Layer 11 of a small transformer language model trained on English Wikipedia (16 layers, counted from 0, width 64).
A neuron adds its activation times its output weights to the MLP's output. To switch it off is to set its activation to zero at one token and run the rest of the model.

Output weights of the MLP neurons that the questions are about. A number n stands for n times 0.0015.
n8: -19 -51 29 11 17 -2 27 -22 -2 -10 54 -44 -14 16 25 -32 70 6 32 37 -5 -62 -4 -15 5 -44 -31 -17 -49 -4 -26 -28 1 21 12 -20 -27 30 -57 8 29 10 31 19 6 56 -4 -30 -27 -51 7 19 -1 -8 14 46 -20 -8 -38 32 -36 81 -45 67
n24: -27 -17 15 7 -23 39 13 -31 7 -14 -3 -40 -39 5 -15 10 -38 -59 69 -29 -44 -19 -48 -15 54 -56 6 19 43 -31 48 24 38 56 46 30 11 15 -16 -19 14 1 -1 25 17 -6 -32 7 23 -65 30 7 27 12 44 -74 -25 -31 -15 -15 -26 76 24 43
n49: -8 -53 24 44 4 11 20 43 10 -4 19 4 -41 16 7 -20 27 5 -4 3 -4 9 41 -34 64 -39 16 -13 -5 31 43 32 -49 -54 -3 16 -25 61 -54 29 -3 -1 18 1 31 -37 -16 -21 -6 -12 -37 33 -15 -25 -36 -23 -32 10 17 42 20 4 -5 -43
n73: -1 -39 -55 -14 24 21 17 -15 2 -39 2 20 -8 3 -8 -36 17 -64 12 -12 13 -26 -3 2 -45 -22 15 6 -13 -16 -4 -9 -9 -7 -30 15 -38 38 -41 3 10 -44 63 21 43 9 3 72 -18 11 -19 14 8 24 -22 36 4 40 53 36 -4 -11 -3 -18
n76: -10 8 37 0 -34 51 -2 23 27 20 10 16 -5 -67 34 59 17 18 -11 -9 -22 -8 -34 44 -17 30 26 -16 18 19 -38 2 9 -31 -24 -31 -5 43 97 -50 -49 -4 -41 -8 -31 -8 -23 -31 30 -15 16 2 -16 27 -2 -14 27 -16 -19 17 -21 -36 23 -7
n77: -39 -5 -17 -28 28 22 -58 -31 -64 -27 47 47 9 35 -5 26 -28 -20 6 -7 -29 -9 1 -9 14 6 -25 -5 27 -81 8 -6 53 27 6 26 50 -31 10 -75 18 25 -14 29 13 29 32 -38 15 23 10 27 -8 38 18 -49 14 54 -8 -80 -43 46 -23 -1
n80: 6 45 37 16 -21 14 22 24 -43 42 -4 -21 -24 -48 35 -12 22 -12 30 35 -42 -48 5 70 -11 -6 -38 -31 -10 20 12 53 15 3 -22 -10 13 16 -30 27 18 -38 -48 5 18 -87 14 -4 28 9 3 30 63 3 -45 -46 -78 19 53 5 -39 29 -21 -4
n86: -28 93 -12 -11 -47 30 5 -61 -1 11 -23 31 22 -21 -13 22 -73 54 18 -15 6 22 -24 -43 36 48 -59 12 18 15 -36 -4 -64 45 21 20 -7 18 25 -18 -1 18 -41 3 36 34 16 28 4 11 -9 -61 14 -36 -38 7 -24 19 -27 1 -13 4 -21 14
n90: 32 39 -25 18 -34 -27 19 68 -30 2 -9 -42 15 -4 56 1 -51 -4 -7 31 -9 -6 -36 -39 -6 7 -10 -9 -18 28 29 4 -10 5 81 10 -19 17 -31 30 -15 -6 -24 -22 4 -21 -56 27 -8 12 -30 16 -10 -42 -3 2 51 -42 21 42 24 -30 0 15
n97: 27 33 63 26 -9 16 -5 9 22 20 37 42 -15 19 -31 -19 24 5 22 -21 -77 -40 16 13 21 43 -59 4 -44 -12 -22 19 -5 -17 32 -52 -16 -11 16 25 -21 -38 -9 83 -40 16 24 -8 18 30 19 15 -8 -43 -35 -72 10 -20 7 -43 -29 -6 5 24
n99: -47 -20 -42 -45 -29 -15 -33 30 15 -12 47 6 -63 -6 8 -5 14 25 -14 -18 -5 45 5 -23 11 52 47 13 7 -21 -5 -49 -17 12 -24 28 -46 13 16 -12 20 38 5 19 17 -16 7 82 -16 16 35 19 -9 -26 10 31 36 12 -4 -45 -52 -10 -7 -16
n116: 47 -16 -13 25 -7 -9 13 -20 23 14 9 -31 -6 -3 4 -32 -9 11 -10 18 2 -5 0 -4 36 -31 49 -38 83 -53 -24 9 -14 -52 1 21 6 -46 2 14 13 -46 -19 -17 6 65 -13 18 -29 41 11 -38 -7 43 24 14 -40 39 1 -14 -50 21 49 -59
n117: 21 37 6 -39 2 28 4 4 6 -19 16 -10 60 31 -12 38 -14 -21 -9 34 22 -7 -13 71 -15 -9 -58 -59 6 35 -10 25 49 0 -24 22 -12 15 -48 -6 -52 31 28 62 -34 -20 -10 -19 -51 -31 -7 25 -19 0 -32 -74 27 -22 44 -20 -5 29 15 -13
n125: 29 -7 -80 -26 3 29 -17 14 41 4 29 11 20 -5 -18 10 -11 -26 -18 -38 -4 -2 -30 24 -20 30 13 -31 2 -34 1 58 -52 -22 -21 59 44 23 14 14 -8 46 -21 26 10 11 54 -1 11 -24 37 23 -3 -86 26 2 1 -5 2 32 -62 -81 -7 -3
n127: 4 -16 26 31 -20 -46 -9 -17 -2 24 -5 58 15 46 6 -32 -18 17 -20 23 -21 -16 -30 -77 16 22 -47 32 -14 14 -45 -15 23 41 2 -19 -61 -48 5 50 -16 36 -25 21 2 8 7 -40 1 25 25 -32 25 -16 10 -14 -12 -21 -11 64 -18 29 29 21
n172: 15 27 -21 -50 8 13 11 2 -6 55 -27 13 58 -6 9 -37 -39 -32 -10 -28 -30 -20 -6 10 71 63 19 -9 26 -8 20 22 -58 -15 40 3 -32 7 -2 -87 14 13 -34 -51 9 46 -19 -1 68 -8 25 -4 5 39 7 -1 -14 -13 -16 -83 -22 -15 28 31

Each question names a token from some text and the token that comes next. It shows the activations a of the neurons there, in the order above. A number n stands for n times 0.14.

Then comes g, the gradient of the next token's log-probability with respect to the MLP's output, scaled to length 1. A neuron's effect is roughly proportional to its activation times (output weights . g). A number n stands for n times 0.0046.

"at", then "t"
a: 0 -5 0 1 3 1 1 -1 2 -8 7 -1 1 2 0 1
g: -32 2 -62 13 -6 -49 -24 6 -35 -7 -66 3 -13 32 9 13 6 19 14 36 24 -9 33 23 -30 -13 46 -13 17 -19 -20 19 9 -4 23 -20 47 -3 -21 5 12 -49 -16 4 -6 19 -36 51 21 12 40 -4 21 -11 11 42 16 -29 17 25 -70 -8 11 -26
Which neuron, switched off, lowers the next token's probability most? n97

"T", then "S"
a: -3 1 8 0 6 -6 -1 -1 -6 6 -13 2 -1 -1 -2 -20
g: 1 -16 -19 31 -39 -11 -41 32 -17 3 38 3 0 47 22 23 10 27 -12 -23 -9 24 23 -42 -13 -41 -15 -10 -37 -15 7 -9 -48 48 22 15 -27 -44 -15 4 26 -14 27 -72 -30 29 46 16 -30 23 -12 22 22 22 5 2 -25 -1 9 -1 -28 61 25 4
Which neuron, switched off, lowers the next token's probability most? n172

" the", then " S"
a: 0 10 -4 2 59 2 5 0 -7 -3 2 1 -2 6 4 25
g: 28 -6 -14 -7 -51 -15 -11 5 -4 -32 6 24 33 -2 29 6 -2 -17 -42 16 -6 -70 20 -77 -25 21 8 -1 -3 -10 7 -15 5 44 -2 -12 -6 -9 -1 -10 -30 17 -48 -48 -20 39 12 52 -34 48 -10 35 14 10 53 -3 14 23 -5 16 19 2 1 46
Which neuron, switched off, lowers the next token's probability most? n172

"s", then " from"
a: 0 -14 -1 2 1 -1 -2 9 0 5 -28 -1 -1 3 -1 2
g: 14 9 -12 -1 18 -3 -5 45 -8 28 30 13 19 -59 -49 4 9 11 3 -32 50 34 28 -17 9 -42 8 23 -35 -38 -1 28 -11 -26 19 -3 21 21 -3 -4 25 -15 49 -18 29 4 -13 -78 -37 29 -64 0 22 17 -13 -18 -28 -50 12 1 9 13 9 20
Which two neurons, each switched off alone, lower its probability most, in order? n99, n24

" with", then " the"
a: 2 -11 3 -10 9 -1 1 0 -2 0 0 -3 0 20 -26 0
g: -25 -37 28 16 30 -23 37 -24 -38 36 -20 -7 -16 -12 6 -18 4 -5 18 -31 22 7 22 51 14 -7 1 -35 4 15 -1 -34 20 -9 11 1 52 -23 -36 -17 24 -42 -47 -9 -17 -14 47 17 12 -7 -6 -13 57 12 -1 15 23 20 45 -15 42 -27 -77 -13
Which neuron, switched off, lowers the next token's probability most? n127

" b", then "o"
a: 3 0 8 12 -4 2 -1 1 -13 -4 0 1 0 4 1 0
g: 2 -16 -11 -39 55 -29 21 36 19 -38 -37 -8 -2 -32 47 -19 -9 0 35 7 17 48 37 -9 -5 -41 -26 -37 4 25 66 3 42 -47 32 24 18 -36 -21 -40 -38 13 -27 12 7 -23 -21 -3 11 23 4 -27 29 9 25 -27 22 12 17 -11 -12 1 -34 5
Which neuron, switched off, raises the next token's probability most? n90

" C", then "re"
a: 6 -1 9 17 -9 -1 -1 3 -47 0 -10 1 -3 -5 9 -12
g: -22 47 7 -64 -13 -33 -4 -1 10 0 -12 -42 -30 -42 0 -26 -16 14 -23 6 5 47 42 -4 -23 -4 -31 50 -7 9 -42 0 -16 21 12 27 -22 68 28 24 63 32 -30 -6 43 -30 -23 6 -7 -14 8 32 -35 8 10 2 31 -10 -3 12 -16 19 -29 -5
Which neuron, switched off, raises the next token's probability most? n90

"ge", then " b"
a: 0 -3 -3 6 4 25 1 2 0 2 1 -1 0 6 1 2
g: 46 -8 -22 -4 -6 20 2 -20 19 2 -42 -33 5 -15 -7 19 15 -5 -14 30 -13 26 5 26 40 -55 36 16 2 0 43 21 -26 -17 6 46 -18 42 32 -19 28 42 2 31 18 -30 -29 -13 -19 -29 21 -27 -55 25 -12 24 -24 -31 -38 -37 29 14 1 -63
Which neuron, switched off, raises the next token's probability most? n77

"a", then "j"
a: 3 -2 1 8 1 0 1 12 -11 -8 -3 11 0 2 -1 -2
g: -9 35 20 61 64 5 -23 17 -26 -46 -29 -29 32 -4 25 12 -38 -18 -27 -49 4 39 1 -44 -19 -28 2 1 -4 -35 -8 -39 -5 -13 -18 11 -20 27 -16 14 28 16 -19 -33 23 0 -7 37 25 -6 25 5 -4 -36 21 40 -32 8 -36 20 11 56 31 3
Which two neurons, each switched off alone, lower its probability most, in order? n97, n86

"l", then "an"
a: -1 -1 -3 -3 -11 0 -1 -1 1 -4 3 0 -12 18 0 4
g: -9 -35 -31 52 -37 -26 -42 34 2 6 -7 -1 30 34 -2 10 -23 -2 24 -40 10 -25 -38 -16 45 0 6 6 22 17 6 7 -51 55 -57 12 11 25 -25 14 48 -14 44 15 -19 -16 -15 -37 15 -26 19 23 -4 25 -2 -10 -1 13 -67 15 18 -25 13 32
Which two neurons, each switched off alone, lower its probability most, in order? n125, n117

" A", then "f"
a: -27 -5 -37 7 0 3 1 -4 -26 0 -1 0 1 6 -1 6
g: -8 -6 -15 -1 7 40 76 -30 1 55 -11 -1 -26 7 6 13 46 -33 19 0 21 29 -59 -16 -15 48 -38 7 6 -31 -27 5 -2 8 -12 8 15 -12 -14 -41 -5 4 -25 18 -27 42 2 46 3 13 -22 -85 -13 19 6 17 -1 -42 7 10 17 6 19 -27
Which two neurons, each switched off alone, lower its probability most, in order? n49, n90

"al", then "k"
a: 0 0 6 0 -1 -2 21 0 -11 0 1 2 -12 0 3 0
g: -50 10 -6 36 6 46 12 3 16 1 -44 44 -41 -8 -39 -5 -59 17 -28 19 -36 -6 8 -19 -5 -51 15 -6 -13 -36 10 15 1 22 7 41 25 -1 -30 -6 -20 59 28 -3 -11 31 18 -45 37 17 4 19 24 2 -10 -36 5 -17 -31 -19 20 -13 66 11
Which neuron, switched off, lowers the next token's probability most? n90

"ul", then " he"
a: -5 -13 6 1 3 -6 -2 -2 -3 1 1 2 3 0 0 -1
g: -15 5 3 -34 19 12 -35 -5 -11 0 -10 -7 9 5 24 6 -13 2 57 12 -59 -46 -39 46 -8 27 36 -7 23 17 6 24 9 11 35 -25 -41 -12 31 13 -35 -7 -47 44 -50 -24 18 -3 21 -72 39 -7 15 5 6 -29 47 36 -14 5 -13 -14 -8 24
Which neuron, switched off, raises the next token's probability most? n24

" an", then "ot"
a: 1 4 -16 0 46 4 4 -1 -2 -4 -4 -1 -33 15 -2 -1
g: -55 30 -35 -23 17 8 -22 -4 12 -18 6 -10 5 27 35 18 -41 37 70 -37 -4 -4 -22 27 31 8 16 -34 -28 -31 13 -24 9 16 -22 -21 4 -29 -4 14 -5 21 10 23 5 33 -63 56 51 -40 -5 -16 -18 -2 -14 -20 -40 9 -5 -12 31 46 13 8
Which neuron, switched off, lowers the next token's probability most? n49

"av", then "a"
a: -2 -1 1 1 2 -1 3 8 -22 4 9 1 -1 0 1 0
g: -62 6 -27 14 2 -53 -16 19 -36 11 24 28 49 -1 -18 4 0 6 45 38 -16 13 -31 -22 8 -6 31 15 43 -31 1 24 15 -20 35 -48 -15 4 35 -16 -25 19 16 -29 3 -6 16 15 -3 29 45 22 7 -10 -23 10 -16 -72 -22 -63 8 16 -7 20
Which neuron, switched off, raises the next token's probability most? n90

"ed", then " in"
a: 0 -83 -4 3 -2 -2 0 -3 1 4 0 0 0 -27 -14 1
g: 5 4 -29 2 -69 8 22 33 -19 56 32 39 -7 -42 -41 41 -18 -13 -31 14 32 51 26 -8 -20 -32 -22 9 -8 -45 -8 28 -16 -64 10 30 -13 4 4 -23 23 22 6 3 -8 13 -7 -38 13 20 -11 11 19 15 -43 43 8 -16 -13 37 -15 -18 30 -20
Which neuron, switched off, lowers the next token's probability most? n24

"1", then "4"
a: -14 -1 0 0 -3 -39 7 8 3 -1 1 1 -1 9 2 1
g: 17 20 -24 -33 -12 0 43 -25 57 28 -31 49 1 -31 -23 9 -18 -35 -18 31 -29 5 30 -52 -2 -41 17 -18 40 2 29 -39 9 -13 -10 -39 -9 -27 45 4 -16 -1 24 -9 -12 35 73 -10 2 -19 1 -11 8 0 3 19 18 -14 -16 -37 36 -32 42 8
Which neuron, switched off, raises the next token's probability most? n80

"our", then " pro"
a: -1 2 -6 2 37 -2 3 -9 1 0 -2 1 3 6 -1 2
g: 60 -17 -29 24 10 65 23 -39 3 28 -13 28 -1 -22 -18 -15 22 38 47 -8 -47 -31 42 25 17 -43 7 22 32 -13 13 14 14 5 -8 -25 -20 22 7 -49 -15 0 -47 10 19 -35 -16 8 -39 -45 -3 -6 -26 22 19 -35 38 -6 -38 1 10 -12 0 22
Which neuron, switched off, lowers the next token's probability most? n76

" the", then " re"
a: 0 -16 -25 -5 53 1 3 0 -3 -2 1 0 -8 5 2 10
g: 32 -16 -11 22 18 -4 -10 -43 -49 42 26 -14 -28 -14 2 -8 25 30 29 46 4 28 -12 60 22 -43 -23 15 41 43 -27 -4 6 -42 11 64 -24 42 4 -15 7 2 16 2 -12 -38 14 -32 -23 -11 42 20 6 -14 3 -31 -8 -35 -10 -20 -14 -42 -31 -15
Which neuron, switched off, lowers the next token's probability most? n76

" m", then "ar"
a: 2 0 3 73 0 2 2 4 -12 3 -2 0 -1 0 1 0
g: -8 -2 40 -37 17 5 14 -36 67 -2 6 25 2 -24 -16 -13 34 -25 22 -37 28 6 -33 46 13 -17 31 -5 2 -58 21 1 28 -26 32 -5 -57 2 -9 -28 38 -6 -44 -2 -29 29 -2 3 -42 -30 -42 -6 -19 25 2 0 24 -2 12 35 -23 -7 23 57
Which neuron, switched off, lowers the next token's probability most? n73

"it", then " for"
a: -4 16 1 1 0 -6 30 2 0 3 1 0 -4 -1 -6 4
g: 66 10 0 -19 -25 57 8 -3 -27 8 9 -11 10 -39 -47 34 3 -41 -19 26 0 16 12 23 42 11 -26 -1 -80 -7 23 15 32 20 -22 32 23 15 38 11 -12 -3 -7 9 0 -16 -46 -20 -48 -8 -25 -25 -1 31 -28 0 -39 -20 6 36 5 -12 3 42
Which neuron, switched off, lowers the next token's probability most? n80

"4", then "1"
a: 4 -3 -1 0 -1 -20 -1 -4 -5 0 1 2 1 0 -2 -4
g: 15 37 -28 41 6 -13 34 23 -4 -33 -7 -20 21 14 7 -16 9 4 3 0 -41 -13 -23 1 -19 2 1 12 -32 -10 -17 55 -24 30 -40 -33 -28 7 11 30 29 -2 -42 -28 -6 2 -64 -3 13 -52 58 40 6 -20 39 79 -24 9 -10 24 -17 -4 0 10
Which neuron, switched off, lowers the next token's probability most? n77

" the", then " F"
a: 0 -11 -30 -1 54 -1 5 0 -2 -2 0 0 -7 7 1 7
g: 22 -54 21 -1 -31 2 -21 7 8 -69 -2 19 7 27 19 -14 1 -12 7 18 -14 -22 -9 -49 -3 47 22 -6 -56 11 -15 -40 8 -20 49 -23 6 -29 22 -44 -15 10 -6 -30 6 19 -25 35 -7 11 -14 -9 -21 -8 56 -24 17 47 16 30 41 4 22 56
Which neuron, switched off, raises the next token's probability most? n80

"o", then "in"
a: 0 9 2 -15 -1 -3 3 3 3 -3 -1 0 5 0 34 -5
g: -8 19 6 38 -61 -8 -2 10 37 9 63 -3 2 -80 -8 -64 25 27 18 7 -39 -28 -30 -38 -18 16 -38 34 -40 7 15 7 1 -9 30 7 2 -31 -41 16 -5 5 0 22 30 -21 -3 -16 15 21 -16 8 14 12 3 0 23 -20 -30 33 -5 45 38 -6
Which neuron, switched off, lowers the next token's probability most? n127

" t", then "ur"
a: 1 -3 0 0 -3 1 1 -2 5 0 11 1 0 -25 1 1
g: -13 23 -32 30 -18 -16 -20 -26 30 32 -15 36 -21 6 -20 25 -7 -33 46 -28 15 -36 -38 0 23 44 -6 37 -24 16 22 -18 20 14 -1 -13 36 27 1 5 -23 -23 -27 -54 26 -30 -23 -1 21 -35 19 18 6 -64 -17 40 51 25 -24 -21 -35 43 17 9
Which neuron, switched off, lowers the next token's probability most? n99

"ar", then " Ch"
a: -1 -1 9 11 -1 0 -6 1 -10 10 1 -1 4 1 1 -1
g: -2 -40 -27 14 -18 48 14 7 30 -7 -26 12 13 -19 3 -5 54 -41 -4 29 -15 -62 -36 1 -31 13 14 -22 -18 6 31 55 -8 17 4 27 -16 16 5 -23 -66 8 -23 13 -18 70 11 26 -45 -17 -6 3 9 -2 26 -44 -3 32 20 -21 38 -20 0 18
Which neuron, switched off, lowers the next token's probability most? n73

" a", then "c"
a: -3 -2 -7 -1 4 4 6 2 -19 -2 -1 1 -3 0 -3 35
g: -29 -10 -30 -13 31 -33 1 -26 -59 6 24 3 17 35 3 26 53 2 5 6 38 -23 -4 55 -4 -4 -10 -20 6 10 23 24 13 -24 17 -32 0 -21 -3 -42 -47 24 -40 29 7 -9 67 -58 -1 20 29 -28 21 11 2 25 -27 12 40 -24 -47 10 -24 -6
Which neuron, switched off, lowers the next token's probability most? n90

" the", then " B"
a: -2 -12 -26 -4 54 0 4 0 -2 -2 1 0 -7 9 4 7
g: 11 18 -13 -4 20 -10 -16 7 0 -43 2 -8 23 9 34 -12 -10 -23 -14 51 9 18 7 -55 -2 34 7 -18 -14 30 -19 -26 -6 21 32 -31 2 -42 2 -80 -18 35 4 -4 -38 -2 -28 11 27 16 10 -64 -1 -1 24 -22 8 33 30 17 51 -48 9 59
Which neuron, switched off, lowers the next token's probability most? n49

"u", then "ch"
a: 1 0 4 6 2 3 9 -1 -20 1 -2 1 4 0 -5 2
g: -21 -34 14 3 -51 2 -2 0 -33 -18 19 -31 -20 67 2 50 30 6 -28 29 5 -23 29 43 -18 30 -43 -15 -15 -1 56 51 -5 -11 9 -9 -2 -8 -18 -20 -15 40 -39 24 -35 -24 30 -11 -9 16 -43 44 -20 -24 31 23 23 6 13 -10 -43 14 7 -18
Which neuron, switched off, lowers the next token's probability most? n80

"ad", then "u"
a: -2 4 -32 0 1 2 1 32 -7 8 22 4 0 -1 0 26
g: -6 -3 18 8 23 21 27 -9 7 -20 -2 59 -28 14 -23 -32 -34 -17 -29 40 -19 -33 0 -49 41 -4 -41 75 -7 -22 -23 45 -9 15 16 -6 34 22 -21 1 -20 -7 -25 10 29 -44 -9 -22 -30 -19 -40 52 32 -5 42 31 22 -21 -23 16 1 -16 5 14
Which neuron, switched off, lowers the next token's probability most? n86

"w", then "s"
a: 0 -17 0 -2 1 9 4 -5 -3 8 2 0 -1 -17 -12 4
g: -41 3 34 -35 5 12 -7 35 15 -49 11 32 -2 30 54 -16 -28 3 23 2 -55 6 26 -12 1 2 -15 45 15 27 11 -41 30 -4 -23 55 -47 11 8 20 -10 -25 41 -8 53 22 -7 -39 -14 -10 -17 19 -20 24 -36 18 -25 -27 -9 -2 5 -11 -63 -2
Which neuron, switched off, lowers the next token's probability most? n125

"os", then ","
a: 1 -1 0 31 -26 0 1 16 -3 0 -6 11 1 -1 0 2
g: -22 22 1 5 -22 -32 -1 -37 -10 -1 3 43 -11 -23 -17 40 60 -22 3 38 30 14 -30 54 30 7 10 31 16 60 38 15 -36 -11 33 -27 -5 -18 0 -17 -16 -10 -24 4 -21 -8 -30 -17 5 -14 -48 22 40 -1 -34 -26 8 10 29 -1 35 -27 -16 -69
Which neuron, switched off, raises the next token's probability most? n76

"d", then " N"
a: -1 -46 1 1 0 3 0 0 1 13 -1 -1 -1 -16 -12 3
g: 0 -33 -39 14 4 -16 -40 11 1 -8 5 -7 -12 32 6 -9 43 27 -61 -14 -6 -61 -16 -40 -12 -7 66 -12 -20 29 -9 -42 19 30 21 -11 17 -37 -9 12 -46 1 -34 -1 20 14 -6 35 10 -8 12 -1 -11 8 84 0 1 34 1 -13 44 -5 10 35
Which neuron, switched off, lowers the next token's probability most? n24

" m", then "ost"
a: -6 -2 1 53 -11 3 2 4 -2 1 0 -2 -2 8 -3 0
g: 20 -39 -44 35 -21 -2 -13 10 -28 30 13 -16 -12 -4 59 12 5 -21 26 -19 -13 -52 45 11 -12 -2 -15 -9 19 22 7 -36 -1 -15 -13 58 31 2 20 14 9 -42 -49 -8 -29 -59 4 -26 64 -6 -6 39 14 -3 10 -23 -30 20 38 29 -6 -28 28 5
Which neuron, switched off, lowers the next token's probability most? n125

",", then " and"
a: -1 4 11 -20 52 1 3 6 0 0 1 1 -1 0 -14 -1
g: -11 43 36 5 7 3 -39 -20 47 -4 19 33 54 -7 -35 6 -24 -39 -13 25 -1 42 17 31 1 12 -43 48 8 20 36 4 -34 -38 -15 -17 -9 6 -11 -8 4 41 48 -12 -64 30 -5 -46 14 -27 -38 1 0 -3 -17 -34 -23 -13 8 17 6 26 -10 -42
Which neuron, switched off, lowers the next token's probability most? n73

" the", then " s"
a: 1 -9 -25 3 39 -5 4 0 -1 -2 1 0 1 7 3 18
g: -9 -13 1 -32 -1 15 25 -70 -6 49 -14 -8 21 -4 4 9 40 3 -20 -21 -33 -44 1 40 4 -12 -28 32 16 -21 15 47 40 26 -5 -50 2 7 22 79 14 -21 -16 6 8 18 46 -28 -6 2 -15 2 16 -5 5 10 -11 -59 -28 -50 2 3 25 -28
Which neuron, switched off, lowers the next token's probability most? n49

"ol", then "d"
a: -6 -1 2 4 1 -1 -1 -39 -39 -1 11 8 -1 -5 -4 -10
g: 34 -25 10 -12 -12 -43 -10 33 -6 -24 12 1 21 -3 6 -17 -4 -38 -20 51 57 -16 36 -8 -8 -47 29 47 22 0 4 12 21 9 -26 -3 26 -34 15 59 3 -5 -17 -12 14 -36 -33 -59 13 -16 26 36 49 -6 42 -2 -23 -19 -6 17 -16 -25 -15 -55
Which neuron, switched off, lowers the next token's probability most? n86

"t", then "ing"
a: -2 -1 0 0 4 -5 48 1 1 -3 0 -2 3 4 -1 27
g: 8 -3 63 43 -18 -42 -1 19 29 -14 61 -31 -30 4 -10 29 7 29 31 6 3 -34 18 48 -50 3 7 -27 -78 2 -17 1 13 52 -3 -27 11 9 -21 12 -1 7 6 34 -9 -17 -40 17 14 -9 -26 -8 31 0 -33 48 -32 -1 -14 3 -9 -31 -25 -7
Which neuron, switched off, lowers the next token's probability most? n80

" and", then " St"
a: -3 -8 0 4 70 2 2 2 -1 2 0 -6 0 20 -16 1
g: 9 14 -10 26 9 -12 -28 -25 -67 -53 21 -22 -16 -37 13 -12 19 -38 34 25 -8 4 -22 -53 -15 -3 29 -6 -3 54 -20 -18 -10 18 -7 -29 -7 -11 5 -25 -1 53 18 30 6 11 -19 22 -7 56 20 26 -59 5 34 -6 11 58 -17 -3 1 39 -26 24
Which neuron, switched off, raises the next token's probability most? n76

"0", then "2"
a: 4 0 1 4 1 -1 0 -3 3 3 -14 4 2 0 0 5
g: -2 -3 -14 22 44 46 -2 2 5 37 34 52 -28 6 19 7 14 -19 15 0 -13 18 -21 -29 -45 -32 -45 1 14 18 -55 -35 -49 -7 48 5 -58 41 -6 -58 -5 30 13 -6 -44 -20 27 3 15 -43 16 25 20 -1 4 -18 45 -7 5 -18 9 8 7 9
Which neuron, switched off, raises the next token's probability most? n99